Layer 5 of a small transformer language model trained on English Wikipedia (12 layers, counted from 0, width 128).
In attention head 1, each number of a token's query is one row of weights dot the token's vector x. The head spreads its attention over the tokens so far by the softmax of query dot key.

Query weights of the head. A number n stands for (n - 500) times 0.00087.
q0: 504 463 315 457 418 587 449 463 504 550 517 490 423 347 593 507 536 613 372 688 524 467 416 631 415 504 286 484 472 547 547 709 287 505 515 457 603 537 518 374 459 608 617 397 444 566 598 558 340 550 479 240 437 400 434 435 487 505 419 644 510 543 486 746 385 321 598 477 608 533 488 464 542 607 532 576 381 546 459 499 710 635 653 510 631 392 505 581 660 671 594 573 523 424 511 469 549 476 381 418 588 544 330 352 234 603 387 563 385 656 382 407 545 581 497 581 457 446 614 498 464 500 491 589 543 440 529 442
q1: 421 517 521 455 336 371 404 706 437 583 369 513 505 614 435 442 484 645 482 510 724 325 395 475 592 484 404 463 558 483 551 472 520 543 476 627 98 433 609 756 577 528 765 417 407 593 472 605 454 479 435 399 499 558 418 472 617 519 569 420 340 366 538 364 334 509 509 466 528 511 822 512 395 490 282 556 420 367 423 493 327 603 587 486 483 503 462 585 558 637 387 502 381 483 546 199 571 468 521 602 719 519 468 306 394 659 607 487 483 654 508 496 393 736 518 476 359 557 615 420 412 566 410 676 613 550 484 441
q2: 693 574 319 410 520 592 507 333 479 642 502 483 524 409 550 485 295 754 656 500 615 578 443 554 469 467 522 524 486 502 361 513 496 577 467 365 831 483 366 289 499 360 480 557 550 595 606 569 280 424 615 523 249 348 441 623 546 538 337 641 467 595 477 658 692 408 704 566 523 436 490 234 699 504 525 375 494 451 570 500 686 339 683 421 467 443 453 519 437 289 514 624 395 397 553 383 594 558 398 391 520 459 551 535 383 417 613 640 540 482 313 607 589 545 348 376 429 723 515 467 362 448 515 435 411 553 431 559
q3: 442 629 479 437 364 535 535 387 502 476 226 481 402 527 568 445 579 477 711 591 758 309 449 430 465 625 446 471 364 410 511 382 424 549 317 495 614 295 584 532 610 534 567 663 486 523 557 558 491 537 592 359 410 583 576 570 629 427 399 331 433 566 526 647 528 499 537 352 587 472 513 370 379 468 453 850 342 616 519 486 546 426 583 447 410 343 375 377 592 480 345 639 433 581 572 407 717 416 513 644 502 461 457 562 362 456 510 471 377 517 455 616 557 492 466 528 420 689 519 538 497 499 492 435 405 589 281 535
q4: 529 452 239 538 412 429 325 522 498 562 490 548 554 620 636 605 436 592 575 536 372 525 625 366 641 437 588 581 463 572 413 454 300 416 515 483 336 232 442 473 418 358 533 574 439 316 556 544 324 427 978 486 350 574 278 487 405 516 488 526 297 454 629 241 365 297 772 465 544 591 447 185 483 531 539 313 387 753 538 418 561 398 741 432 344 464 464 542 442 427 343 678 651 311 489 692 665 581 209 399 659 497 459 398 389 380 701 712 496 384 504 521 589 479 454 385 572 645 417 490 625 472 550 389 279 270 354 528
q5: 661 464 759 525 661 440 372 712 494 457 461 582 671 431 452 458 514 618 541 488 502 467 427 492 618 415 559 525 374 345 586 625 630 409 351 405 474 427 341 602 455 343 407 606 513 554 476 570 445 339 712 414 471 694 450 580 400 501 568 332 559 455 442 587 391 545 566 421 422 526 528 556 589 643 473 434 431 648 599 509 356 596 775 496 460 499 567 418 580 376 411 293 112 403 467 328 663 644 397 494 630 524 499 519 540 677 567 346 489 473 536 817 575 430 378 540 384 595 447 576 406 486 469 199 646 457 473 515
q6: 508 303 239 656 563 478 396 609 541 163 423 514 519 526 375 480 480 500 454 687 522 639 479 502 593 529 505 384 455 462 403 487 350 449 462 381 509 503 492 412 714 302 419 364 429 330 311 439 587 511 492 580 477 566 345 307 500 377 471 548 621 631 518 675 728 325 701 469 581 396 456 423 613 686 556 610 457 342 614 417 584 455 663 617 335 577 668 409 484 452 583 312 315 316 530 846 541 601 316 503 726 387 534 427 568 421 498 629 451 439 534 328 490 298 642 471 361 724 422 450 541 227 503 598 252 277 554 544
q7: 463 558 608 157 478 473 738 482 539 274 424 463 374 452 413 294 451 381 450 512 416 635 437 777 449 474 311 468 474 567 549 598 515 390 682 636 322 465 576 493 360 421 370 628 491 455 436 653 419 504 549 475 602 812 732 778 482 469 491 573 623 477 403 506 515 547 518 443 529 325 740 530 528 441 390 507 387 697 411 454 303 434 664 523 700 289 487 353 542 679 480 652 517 730 438 383 382 511 402 761 496 491 633 430 250 527 436 507 422 431 441 520 588 441 487 402 444 455 416 418 769 460 221 625 607 654 679 402
q8: 447 801 398 505 368 457 547 491 448 729 639 561 546 374 476 567 541 684 589 542 595 442 579 400 315 676 532 563 418 599 403 602 518 546 692 461 664 578 388 454 539 506 420 475 591 604 576 519 593 507 522 628 475 493 544 511 627 429 319 508 648 653 282 561 618 484 358 298 408 604 423 486 556 564 685 382 583 488 651 436 474 384 453 435 650 513 365 509 527 549 564 449 636 189 562 664 434 447 585 442 540 521 331 600 521 474 440 375 640 397 376 620 549 333 474 442 429 464 537 384 570 390 349 477 498 480 413 470
q9: 393 542 559 623 426 517 533 507 512 540 483 508 543 524 538 446 486 615 444 432 509 647 491 457 341 400 415 338 525 630 494 456 463 518 638 501 528 529 368 369 327 538 671 574 475 529 573 457 331 549 669 531 481 558 388 499 419 513 358 606 509 545 446 510 409 561 561 593 537 412 526 493 575 502 404 511 465 630 632 480 603 476 736 428 500 461 337 529 531 292 592 634 565 560 539 620 612 533 412 351 557 405 604 479 368 376 553 486 318 461 647 485 645 475 546 386 372 487 511 596 688 508 662 337 423 483 375 432
q10: 603 613 584 788 429 598 444 446 443 497 594 538 494 383 520 300 435 396 432 408 520 395 445 466 459 440 338 489 447 382 522 529 440 529 427 491 611 545 266 556 647 534 375 516 595 578 362 491 667 547 534 434 491 468 495 431 558 505 373 573 516 583 398 584 599 655 304 671 586 489 372 421 665 399 570 404 650 587 609 605 576 408 588 411 506 606 652 347 443 482 585 372 468 478 448 686 486 628 447 556 546 488 668 588 594 475 424 492 327 331 386 544 447 522 388 578 422 663 571 517 560 339 498 562 642 717 469 594
q11: 468 631 540 665 615 476 569 559 520 358 526 464 440 302 700 400 533 635 607 440 593 776 440 646 455 423 536 507 601 467 407 549 469 452 535 472 537 545 450 538 587 537 539 546 546 760 588 514 352 535 657 881 378 383 567 569 452 509 417 556 533 561 476 759 803 498 717 662 628 525 500 459 534 577 585 370 469 402 470 451 592 612 573 507 517 521 448 671 427 340 666 604 459 492 655 630 364 562 430 690 489 499 525 512 650 238 573 507 400 355 508 558 531 376 578 371 463 521 328 520 534 273 605 517 564 566 396 482
q12: 540 588 605 476 378 507 213 560 733 751 551 354 584 622 298 492 610 387 393 559 381 516 654 549 526 709 571 576 333 508 469 449 454 600 507 571 299 677 544 649 571 643 290 383 597 410 389 365 624 486 338 467 618 483 510 496 510 371 605 229 493 399 535 511 392 499 454 488 424 528 517 598 368 627 391 583 587 405 456 653 474 574 474 638 671 573 615 357 617 663 478 369 429 386 431 494 637 360 535 605 585 622 477 464 517 515 650 429 633 677 590 547 552 480 559 645 502 329 605 438 684 378 524 530 449 630 534 464
q13: 476 270 591 542 462 527 565 187 692 533 624 511 360 535 816 581 549 672 656 169 541 549 459 548 334 538 461 487 540 451 594 516 504 510 497 411 510 508 482 606 472 500 471 644 689 688 549 492 357 505 341 694 326 365 490 642 547 596 535 403 421 769 398 741 380 615 609 517 390 522 556 601 671 583 365 737 240 459 472 628 591 345 523 583 491 471 474 650 720 392 672 556 527 293 601 467 418 415 295 175 461 343 391 384 567 334 432 436 623 461 389 534 351 468 473 404 600 369 519 500 645 428 562 364 657 526 432 616
q14: 341 463 364 354 494 462 690 469 485 371 461 478 553 605 602 609 474 450 346 496 548 512 364 443 442 506 584 608 409 513 383 431 583 602 386 538 272 719 330 738 375 449 829 485 503 650 583 631 473 418 483 507 499 548 496 394 589 455 424 423 321 678 397 630 539 556 506 487 767 428 538 437 549 421 547 272 470 593 586 501 476 643 596 645 532 600 346 694 512 383 378 415 524 615 414 738 351 354 428 417 645 356 478 605 468 334 791 585 403 354 312 501 624 345 547 493 580 568 728 449 447 567 367 600 462 574 463 529
q15: 414 619 383 499 418 414 488 419 537 481 401 421 626 520 394 262 625 307 423 598 553 464 410 299 454 450 500 488 625 241 322 627 548 419 475 460 524 445 779 445 181 563 723 558 438 224 592 458 593 489 257 410 569 582 609 401 251 551 610 471 331 382 635 447 408 616 397 436 331 626 595 493 408 475 336 315 510 533 446 505 599 527 590 490 505 537 353 457 589 442 530 475 387 577 514 314 576 487 586 465 657 335 385 415 554 515 437 381 342 625 652 490 432 526 560 522 328 536 510 444 618 754 569 492 677 463 564 644
q16: 609 601 342 616 363 425 382 727 423 712 501 422 487 470 536 556 657 508 474 375 335 290 595 555 483 532 481 741 485 512 625 666 414 640 433 663 771 434 506 517 576 435 269 427 490 319 521 563 414 449 519 693 626 378 663 420 591 330 465 416 349 601 441 524 337 425 610 506 313 552 613 740 478 628 317 566 540 378 529 516 436 438 573 614 622 520 430 543 553 491 472 520 521 597 598 721 667 256 645 316 361 571 362 583 575 537 472 582 607 527 570 428 395 262 643 598 492 381 556 614 563 444 378 397 421 459 337 310
q17: 505 556 276 482 449 576 413 558 337 427 348 558 497 469 649 636 603 405 356 544 605 639 394 645 558 476 408 472 514 503 496 553 650 492 297 486 467 635 414 374 493 418 199 533 558 551 330 603 483 509 262 520 448 680 386 325 404 467 702 485 365 481 791 482 482 470 638 377 430 500 500 657 432 468 395 483 466 644 610 576 469 391 513 412 645 636 552 519 574 644 447 348 696 431 370 490 694 551 406 498 443 427 696 430 351 557 341 595 591 453 676 655 576 651 362 443 539 473 450 306 632 310 366 502 697 522 506 388
q18: 493 423 351 420 606 597 441 396 364 589 383 518 559 525 406 739 402 369 490 582 556 283 517 432 666 472 487 615 526 364 499 427 490 549 430 498 494 455 621 355 571 572 401 569 521 434 755 483 279 465 382 530 642 590 422 492 627 400 460 789 492 581 533 618 435 446 461 360 325 455 379 448 482 583 322 598 320 321 485 247 498 520 508 505 497 434 511 524 617 431 356 743 529 296 537 225 559 770 551 635 588 615 496 572 339 462 451 631 581 369 402 503 372 478 711 430 630 351 584 552 560 433 427 623 553 624 444 639
q19: 229 247 617 577 461 614 682 649 558 337 446 527 630 320 554 355 599 294 439 541 484 713 564 500 522 526 437 627 570 604 544 365 212 624 519 543 603 572 588 531 361 472 608 681 453 637 590 601 506 355 494 720 602 607 317 679 475 611 520 576 556 487 437 509 604 312 384 423 612 462 637 447 494 316 564 510 422 492 470 714 509 616 595 543 663 499 486 378 558 416 488 561 553 467 591 595 635 595 501 505 490 402 538 535 719 341 381 687 491 441 453 524 503 274 496 493 392 523 412 572 292 648 460 355 268 453 344 490
q20: 455 328 567 570 454 390 358 534 292 419 536 595 428 560 438 483 372 566 462 477 549 342 468 783 369 411 494 586 629 229 375 498 351 559 519 382 557 517 360 600 697 405 321 466 476 596 600 584 543 449 474 104 358 702 521 589 425 517 538 335 609 468 639 605 596 581 637 574 487 413 686 431 801 538 679 523 551 169 447 413 569 538 510 507 637 507 397 558 240 573 378 479 605 692 410 337 394 622 400 506 449 484 543 539 558 584 563 603 497 574 682 405 612 629 706 671 476 573 559 581 440 611 517 443 597 480 492 345
q21: 360 628 477 592 533 361 346 442 491 420 510 334 689 519 509 515 652 546 509 366 440 443 667 395 620 463 441 499 274 488 486 524 432 494 586 509 619 442 457 629 626 521 558 502 453 549 637 538 486 442 362 669 582 291 770 631 683 528 482 515 511 465 474 679 429 700 475 607 760 373 578 533 587 493 759 306 659 444 459 486 497 617 569 488 738 435 542 379 483 440 540 479 355 513 501 307 458 451 436 541 306 698 645 577 416 449 457 685 622 511 422 379 827 545 346 618 212 576 517 404 630 564 370 602 268 605 526 440
q22: 270 683 707 422 649 295 617 590 555 404 401 605 455 606 398 401 404 198 581 461 463 329 643 503 339 215 560 329 462 373 458 484 436 418 764 281 415 499 337 506 645 540 494 450 516 360 525 557 484 354 521 725 593 681 430 393 627 529 350 521 542 451 247 750 598 549 452 669 416 393 495 516 556 529 696 422 636 464 888 335 288 364 520 539 775 711 382 440 463 408 508 399 485 337 486 733 434 368 591 370 307 367 479 777 655 462 487 779 624 440 509 380 624 500 660 626 550 641 569 516 467 297 406 475 493 445 260 851
q23: 503 475 496 707 509 484 405 272 535 500 381 438 397 421 560 419 539 624 490 617 445 426 632 560 522 450 658 201 774 610 586 566 413 463 494 421 639 525 682 380 561 657 535 509 387 344 424 397 424 376 551 412 659 434 429 466 507 492 562 722 612 514 423 706 428 808 443 528 485 367 471 404 612 369 472 395 511 723 604 561 626 565 451 545 652 453 631 532 414 420 389 479 541 543 470 574 483 499 337 412 662 396 504 509 519 262 476 621 621 387 424 294 403 545 479 607 401 510 352 469 535 632 421 354 417 528 821 467
q24: 634 481 514 627 521 413 546 693 492 483 565 474 353 428 452 395 617 401 452 222 490 520 557 535 468 212 455 523 433 399 531 414 443 323 220 593 457 453 412 636 565 739 373 514 469 346 688 524 550 490 431 579 444 398 596 375 409 530 550 370 707 509 476 697 553 497 255 618 664 470 368 648 671 624 427 447 475 481 455 554 371 608 509 599 501 497 294 427 297 724 565 468 425 343 386 546 459 527 431 370 524 492 605 498 675 392 560 480 523 187 465 305 246 433 583 427 530 324 487 477 550 723 506 462 436 419 534 396
q25: 635 576 337 295 604 596 359 362 644 472 230 458 609 412 527 387 512 524 587 335 586 434 399 435 713 496 427 494 564 603 404 607 491 393 320 553 605 505 464 499 536 460 407 580 444 558 558 478 388 641 601 679 460 586 383 499 323 461 454 467 412 449 628 339 398 525 494 429 592 472 641 250 485 380 456 553 552 523 713 572 573 530 667 583 586 498 524 405 382 375 578 484 342 345 570 539 563 647 406 652 502 433 797 584 435 477 901 368 496 566 857 512 435 493 618 295 670 651 462 506 484 593 455 648 411 519 512 459
q26: 532 453 440 497 433 675 480 501 401 522 404 451 516 622 446 692 427 518 680 521 607 373 553 548 647 486 598 436 435 340 590 506 749 670 547 529 583 503 379 441 507 698 388 672 333 519 436 622 567 504 496 580 411 493 499 730 449 439 567 432 649 466 691 665 579 430 527 775 548 583 361 373 352 506 354 158 516 668 473 527 461 393 366 554 571 366 447 477 487 525 348 650 208 529 551 669 644 264 587 309 567 483 429 448 495 598 380 536 509 437 226 501 468 571 718 489 465 508 536 569 423 615 468 648 527 453 449 536
q27: 557 488 416 501 574 472 673 371 507 529 600 537 502 617 521 572 465 439 272 485 118 365 329 379 431 284 625 590 396 526 636 407 476 319 621 507 232 324 572 615 463 601 345 417 411 507 504 416 383 297 345 328 388 647 450 385 435 603 547 599 556 336 529 427 348 677 712 520 458 756 566 523 397 584 353 527 356 497 659 610 401 555 521 659 585 433 479 290 698 449 474 468 423 521 445 577 532 503 543 590 523 476 514 265 485 210 485 603 573 868 540 501 225 450 376 653 407 561 795 389 545 504 425 542 506 470 396 450
q28: 592 566 579 284 443 567 597 445 585 466 519 558 568 560 434 370 305 389 502 382 359 437 598 725 725 409 468 476 507 396 414 287 587 518 648 415 575 516 562 664 583 561 853 678 456 529 700 577 587 423 404 292 448 338 539 439 514 413 463 647 503 327 501 816 627 594 796 566 470 535 576 448 526 472 515 637 412 587 636 461 558 325 325 654 454 609 567 394 520 408 499 448 478 586 704 610 590 507 437 732 476 519 542 656 539 653 600 432 497 548 697 421 547 454 416 495 339 558 458 351 417 391 746 551 474 659 109 415
q29: 480 635 497 334 377 720 658 565 408 549 424 427 526 327 693 395 633 629 452 419 711 371 572 434 542 519 579 283 529 590 296 583 576 491 412 541 458 487 584 590 631 471 588 511 491 440 650 521 374 466 681 638 381 415 504 510 498 422 589 570 597 449 502 507 652 602 541 439 560 422 640 714 331 631 425 456 543 367 562 489 545 364 450 594 643 395 442 514 556 503 601 605 362 713 399 505 481 530 404 405 658 511 610 376 459 647 458 472 518 410 363 589 477 533 469 684 444 688 558 525 316 481 557 439 557 502 299 668
q30: 328 286 552 435 486 560 231 411 630 701 323 356 386 650 447 593 510 693 616 375 678 611 551 657 251 252 595 413 433 419 335 498 535 419 549 420 494 471 510 578 496 491 695 432 534 323 533 405 299 524 738 595 469 407 409 574 458 529 468 532 273 439 680 608 745 399 638 540 418 511 472 568 623 316 539 385 626 653 585 389 613 564 333 591 372 594 459 403 593 557 669 462 304 277 402 465 423 441 478 517 393 446 408 530 476 571 488 729 342 475 620 601 373 596 451 402 460 321 543 288 489 485 494 578 192 440 249 556
q31: 528 379 673 463 619 694 257 497 477 812 372 636 802 500 712 526 633 506 460 323 636 461 578 323 529 495 421 369 524 444 434 722 536 384 825 505 475 438 574 458 534 621 599 485 644 835 470 586 442 519 350 558 617 441 476 754 505 383 534 555 564 498 629 596 446 560 382 658 430 607 461 560 517 503 515 377 389 523 497 466 526 396 489 564 437 436 421 505 604 376 568 496 534 622 379 386 276 640 635 608 418 546 581 591 623 429 376 427 591 505 570 634 406 597 626 346 602 430 512 540 514 298 562 720 492 189 367 158

Each question shows a short text with each token's key, already scaled and adjusted for position as the last token sees it. A number n stands for (n - 500) times 0.003.

Then comes the last token's vector x. A number n stands for (n - 500) times 0.011.

0 "that ": 478 530 588 709 414 636 441 545 475 543 448 404 125 447 401 474 488 555 496 490 410 535 463 466 481 505 496 509 491 580 549 597
1 "serv": 525 541 625 681 365 591 523 437 581 545 463 456 199 321 450 544 600 574 401 458 501 502 558 600 517 466 393 424 400 509 533 597
2 "es ": 529 508 560 612 398 621 439 559 509 571 474 436 164 515 460 509 535 485 486 474 509 473 504 481 514 439 490 421 543 660 606 555
3 "the ": 525 530 620 665 384 643 434 580 492 541 425 453 123 435 468 523 517 546 494 475 423 503 511 445 415 558 526 459 566 666 592 592
4 "M": 519 488 589 603 370 584 489 515 623 614 476 451 210 450 527 447 535 532 412 455 455 593 606 561 534 407 442 416 547 525 507 543
5 "et": 469 435 616 617 254 581 447 447 518 587 477 524 267 420 453 479 540 571 438 398 458 574 499 540 518 405 454 405 560 503 531 578
x: 448 472 497 509 459 519 494 427 476 468 432 707 485 445 568 410 314 418 604 514 449 501 556 525 400 502 540 576 620 465 392 406 472 480 489 443 513 569 568 521 526 533 474 612 422 417 710 627 447 439 487 482 592 540 647 462 521 576 401 463 595 584 440 512 634 425 517 518 547 474 505 554 625 495 444 460 372 563 500 426 513 413 486 531 559 467 474 504 554 435 524 612 561 578 509 641 496 509 463 482 536 374 384 600 449 454 433 474 511 547 608 603 489 501 429 519 383 544 412 518 448 522 411 448 382 586 485 522
To which token does the last token give the most attention? 4 "M"

0 "comm": 467 568 573 623 362 502 566 496 522 443 417 473 205 451 345 513 556 519 464 476 477 527 563 597 514 415 433 482 487 549 476 567
1 "u": 388 556 490 492 444 522 484 411 489 498 528 431 273 509 428 457 618 452 471 497 413 497 515 527 503 314 442 473 378 511 509 569
2 "ter ": 509 503 488 537 405 606 464 510 479 536 494 409 165 500 481 482 534 426 485 486 479 528 583 452 474 424 568 413 573 591 542 558
3 "ra": 500 501 634 684 319 591 526 433 548 573 460 519 233 402 493 504 538 613 456 413 481 508 540 540 511 447 483 504 490 521 619 557
4 "il ": 506 483 502 539 418 641 450 522 540 528 468 417 189 492 487 476 535 431 557 488 514 559 562 444 510 430 526 440 559 600 561 596
5 "station ": 471 473 556 649 363 605 478 489 450 546 503 474 148 440 496 491 528 515 470 448 509 473 519 500 465 437 520 470 574 620 566 515
x: 523 547 431 401 500 602 452 478 402 493 383 586 477 451 474 442 397 540 595 522 531 523 416 532 501 516 509 577 533 550 515 551 509 536 495 321 539 423 504 481 471 471 541 672 432 494 603 674 362 405 505 476 248 488 480 552 420 488 339 463 596 555 543 449 392 404 481 580 519 517 559 483 463 495 518 486 468 513 432 401 520 303 465 457 526 319 486 409 406 509 462 596 547 434 602 458 455 536 397 504 495 517 554 433 453 468 491 561 528 525 562 530 551 437 411 357 443 538 338 432 562 480 456 550 551 507 496 610
To which token does the last token give the most attention? 5 "station "

0 "| ": 556 408 548 758 355 706 358 608 517 543 511 494 114 413 379 634 539 577 524 451 451 474 445 452 431 467 501 559 538 575 513 527
1 "South ": 585 524 591 676 389 668 476 438 455 586 423 503 202 509 536 531 655 480 589 435 406 496 627 466 563 367 454 588 565 604 594 478
2 "Sh": 605 529 690 671 241 535 489 514 495 639 442 505 257 495 592 487 594 556 464 416 395 510 599 479 563 443 421 422 540 526 572 535
3 "ore ": 513 427 536 601 357 611 459 456 544 541 499 476 253 559 538 513 583 421 488 481 473 481 653 430 533 439 506 486 633 586 599 531
4 "L": 487 438 603 644 303 588 484 488 573 593 490 484 228 449 577 421 587 517 418 406 411 531 647 474 527 422 479 450 493 520 567 573
5 "ine ": 442 438 551 644 351 588 438 469 487 531 437 482 212 627 585 465 523 510 479 439 435 453 601 466 512 474 492 488 581 582 603 551
x: 562 475 464 418 420 484 474 442 340 514 385 533 515 544 488 496 454 494 592 547 559 473 355 579 448 435 450 554 506 516 561 546 500 458 473 332 522 392 442 489 422 412 515 812 399 470 596 574 376 451 479 520 277 492 676 479 372 490 359 452 567 587 550 466 556 390 487 488 465 524 507 553 565 482 591 498 500 513 445 488 460 399 448 343 572 424 492 389 424 476 511 528 485 500 710 517 491 497 423 478 441 382 537 460 449 545 496 475 469 490 602 549 483 488 426 420 486 608 448 525 497 509 567 500 489 534 497 495
Which token does the last token look at most, and with what share of its attention? 0 "| ", with about 90%

0 "iti": 554 617 575 604 338 625 502 408 557 536 444 364 217 452 494 444 545 460 455 474 480 561 548 586 467 389 432 502 405 486 554 638
1 "ve ": 530 501 519 606 381 658 457 515 495 543 467 381 131 521 517 505 533 490 521 461 487 489 536 489 483 446 558 446 514 659 559 560
2 "tit": 493 564 604 641 294 698 550 417 515 607 449 511 176 411 458 466 487 566 428 445 540 497 577 574 475 415 490 480 499 528 617 616
3 "le ": 510 471 504 620 402 582 432 501 541 552 471 425 124 549 475 484 518 439 490 463 450 483 538 437 493 447 520 462 561 632 574 569
4 "of ": 510 491 617 655 313 587 441 496 527 579 418 476 74 465 495 480 513 532 513 454 503 524 501 456 469 489 538 495 603 658 580 564
5 "Coun": 430 399 666 653 290 636 523 454 457 621 508 480 220 380 489 438 463 525 395 402 414 549 549 532 531 340 480 516 510 537 536 584
x: 461 468 559 489 364 614 522 431 501 460 492 729 488 431 479 447 318 473 558 517 470 532 592 486 391 611 508 437 515 489 418 507 556 503 452 395 509 502 459 514 502 510 476 696 444 481 525 544 420 332 543 431 459 429 582 471 430 535 330 483 624 560 450 540 514 370 497 559 451 627 506 476 677 437 436 533 556 501 456 241 613 402 470 497 472 404 447 466 426 498 360 612 536 461 396 460 468 590 539 541 443 315 483 467 589 505 525 459 572 425 486 450 460 480 467 423 480 587 349 486 441 458 526 477 496 526 409 539
Which token does the last token look at most, and with what share of its attention? 4 "of ", with about 40%

0 "ig": 493 556 525 561 314 518 613 475 598 446 493 463 303 463 400 528 600 489 447 468 471 537 556 515 519 512 429 515 537 545 530 610
1 "an ": 525 475 485 554 420 658 428 530 479 504 495 416 121 511 508 484 573 444 469 504 408 505 592 448 487 431 552 459 549 643 560 564
2 "Cent": 542 563 599 694 278 642 528 395 547 592 461 526 199 436 516 479 552 559 418 413 442 483 588 590 568 384 428 456 550 592 506 588
3 "ral ": 564 444 535 634 361 653 477 429 569 593 457 514 147 523 545 479 619 434 506 498 380 478 577 443 566 374 514 528 596 624 618 515
4 "R": 500 461 630 657 294 594 489 484 561 600 532 529 237 412 562 434 570 511 365 416 371 495 625 510 566 389 502 460 552 561 572 500
5 "ail": 458 408 631 556 347 581 524 461 537 534 456 583 282 454 461 503 485 537 482 520 447 500 498 464 568 394 409 497 546 452 581 426
x: 341 478 459 490 428 601 488 511 466 563 394 609 556 490 544 556 363 557 515 541 543 465 425 475 504 474 601 553 545 490 527 580 484 603 589 412 588 481 385 497 585 375 449 694 457 490 581 563 306 262 440 527 513 541 618 445 552 370 461 425 538 455 511 478 488 454 560 524 647 500 565 523 584 413 579 511 493 552 584 410 511 484 461 510 517 305 549 497 403 541 460 495 491 477 515 506 474 620 615 493 396 345 470 623 483 564 393 469 534 520 524 570 481 468 494 402 458 558 441 628 591 505 487 454 396 548 480 514
To which token does the last token give the most attention? 3 "ral "

0 "the ": 487 545 584 650 380 648 427 573 494 500 397 418 78 434 459 528 528 543 498 472 418 503 518 444 418 533 537 450 548 676 608 575
1 "city ": 563 545 594 652 344 591 441 510 461 580 423 431 167 464 518 479 556 488 528 496 436 524 538 485 513 402 525 476 493 666 572 518
2 "of ": 566 569 664 725 292 616 430 493 510 612 378 448 58 471 483 468 532 528 526 442 416 497 483 442 476 469 521 475 562 662 604 532
3 "Ch": 540 520 646 626 344 569 521 520 535 632 469 463 223 414 536 434 558 559 444 402 496 518 645 522 558 394 430 475 502 556 570 553
4 "ic": 419 504 650 697 335 586 554 469 525 671 460 473 240 465 463 474 511 576 530 471 365 534 565 570 543 406 460 446 483 411 587 570
5 "ag": 596 541 584 615 340 583 507 370 546 609 473 511 271 484 480 471 663 524 489 439 453 608 605 503 503 444 478 412 529 486 521 692
x: 597 518 547 476 460 546 460 506 394 507 552 579 524 457 462 408 471 528 442 364 558 393 480 507 397 463 486 466 489 531 505 488 455 506 519 489 527 331 480 497 520 602 562 509 464 466 538 760 449 474 606 519 506 457 618 470 291 513 243 541 522 463 535 730 686 446 502 526 568 571 529 504 528 493 551 403 418 532 517 480 461 508 546 549 532 488 497 511 391 427 506 553 485 547 417 561 424 540 394 482 456 604 609 428 582 461 491 508 516 453 409 598 599 550 431 435 498 597 350 546 418 575 475 472 407 524 549 579
Which token does the last token look at most, and with what share of its attention? 2 "of ", with about 30%

0 "ed ": 512 546 527 636 370 632 460 547 446 539 458 423 97 446 503 539 501 471 509 471 498 496 508 436 496 429 501 440 535 629 596 534
1 "the ": 495 559 613 688 352 659 420 580 497 515 390 437 76 440 472 527 526 549 505 462 411 497 496 449 394 531 524 471 535 663 588 576
2 "tit": 469 558 618 639 277 680 549 432 522 601 448 526 181 387 468 498 489 578 428 471 540 514 568 581 480 424 471 496 473 552 629 587
3 "le ": 496 484 530 617 398 575 418 514 536 560 451 414 114 558 470 485 535 468 498 464 406 471 528 430 477 475 528 441 518 652 588 541
4 "of ": 494 490 634 681 298 582 420 526 516 591 404 461 35 459 488 475 518 559 519 455 464 511 478 443 451 508 546 486 561 673 570 547
5 "\"": 452 446 656 750 351 586 451 570 487 551 508 471 154 438 506 542 469 541 469 402 432 480 482 403 420 490 524 585 500 567 556 532
x: 506 584 527 429 447 563 502 454 423 461 488 620 436 472 604 416 446 449 675 521 390 420 465 452 462 481 480 571 529 485 592 497 438 439 494 567 476 467 545 597 439 473 567 705 297 425 454 694 412 410 525 463 324 482 513 493 467 537 318 475 572 601 566 432 440 491 482 440 471 564 471 523 464 552 602 501 452 481 418 260 428 452 508 348 494 486 492 464 474 409 460 534 464 484 546 513 585 562 413 492 475 420 450 571 508 427 521 470 405 540 481 434 551 376 545 530 403 563 335 457 582 488 485 518 564 503 565 447
To which token does the last token give the most attention? 5 "\""

0 "char": 525 491 541 607 315 544 485 440 599 505 579 464 362 451 431 530 511 551 486 498 482 585 548 483 501 547 433 484 556 579 554 568
1 "ts ": 547 475 500 638 388 637 435 503 494 535 487 417 136 504 478 519 510 450 480 522 478 514 477 472 496 445 509 473 544 621 536 534
2 "with ": 514 459 568 712 357 604 405 579 516 535 460 455 119 428 516 544 528 533 509 495 514 489 482 450 476 507 497 479 528 633 562 561
3 "sing": 405 525 621 675 310 608 544 463 447 566 480 533 223 395 461 488 546 552 438 466 544 520 551 523 456 511 442 508 467 591 556 522
4 "les ": 460 412 523 633 390 627 398 508 488 507 492 469 154 441 460 490 504 518 516 505 524 502 419 511 496 484 533 503 485 578 545 536
5 "such ": 481 428 689 802 307 700 519 470 455 603 446 452 154 392 547 443 488 554 433 476 438 485 406 519 460 535 551 507 388 604 514 523
x: 491 508 463 431 369 502 496 523 531 558 510 513 458 376 541 413 458 409 547 416 517 487 493 496 480 544 504 605 473 536 541 530 529 382 511 445 583 499 416 547 452 477 469 636 399 384 500 772 330 518 561 448 340 531 575 597 532 446 380 527 467 661 437 544 486 422 480 496 507 463 518 521 509 437 562 468 476 514 438 378 493 378 514 284 470 518 520 441 470 434 471 703 574 399 627 445 521 502 542 536 459 415 564 435 505 490 582 483 535 556 541 454 508 447 442 407 484 604 337 398 603 443 459 515 488 500 592 490
Which token does the last token look at most, and with what share of its attention? 2 "with ", with about 50%

0 "by ": 497 557 629 686 354 641 414 548 477 554 390 468 106 448 489 506 511 516 484 463 446 512 528 470 501 475 524 499 540 613 617 556
1 "h": 545 554 637 605 379 470 450 505 411 619 484 445 241 448 439 477 623 574 462 459 425 535 533 497 519 415 392 530 479 494 622 557
2 "un": 493 569 641 648 351 554 386 438 526 572 401 529 375 456 481 543 567 464 504 469 417 474 481 438 560 448 369 499 430 470 503 569
3 "ter": 548 527 592 609 273 626 502 387 467 582 476 472 238 435 517 514 561 485 472 501 452 503 499 454 530 436 417 524 459 427 520 561
4 "-": 558 469 494 507 412 502 490 483 521 547 479 437 211 487 524 520 523 425 514 403 450 551 575 417 461 523 491 516 593 638 592 506
5 "g": 544 483 521 546 371 588 454 438 576 511 544 503 321 468 524 512 613 558 499 447 472 543 532 476 508 431 413 512 521 475 611 581
x: 571 475 462 471 574 463 460 564 575 532 453 611 526 426 517 512 537 497 469 423 504 541 365 538 399 487 468 497 504 491 396 427 528 574 566 383 480 409 507 492 425 514 527 688 407 504 556 717 499 449 495 422 333 471 545 441 508 479 368 576 606 672 505 599 536 536 568 540 582 603 533 521 371 480 456 409 324 517 474 372 512 452 491 458 458 311 404 502 436 423 510 506 362 526 504 513 466 742 482 488 397 368 490 481 515 428 443 509 462 498 573 520 532 586 509 545 493 499 582 484 407 440 479 435 476 624 543 490
To which token does the last token give the most attention? 0 "by "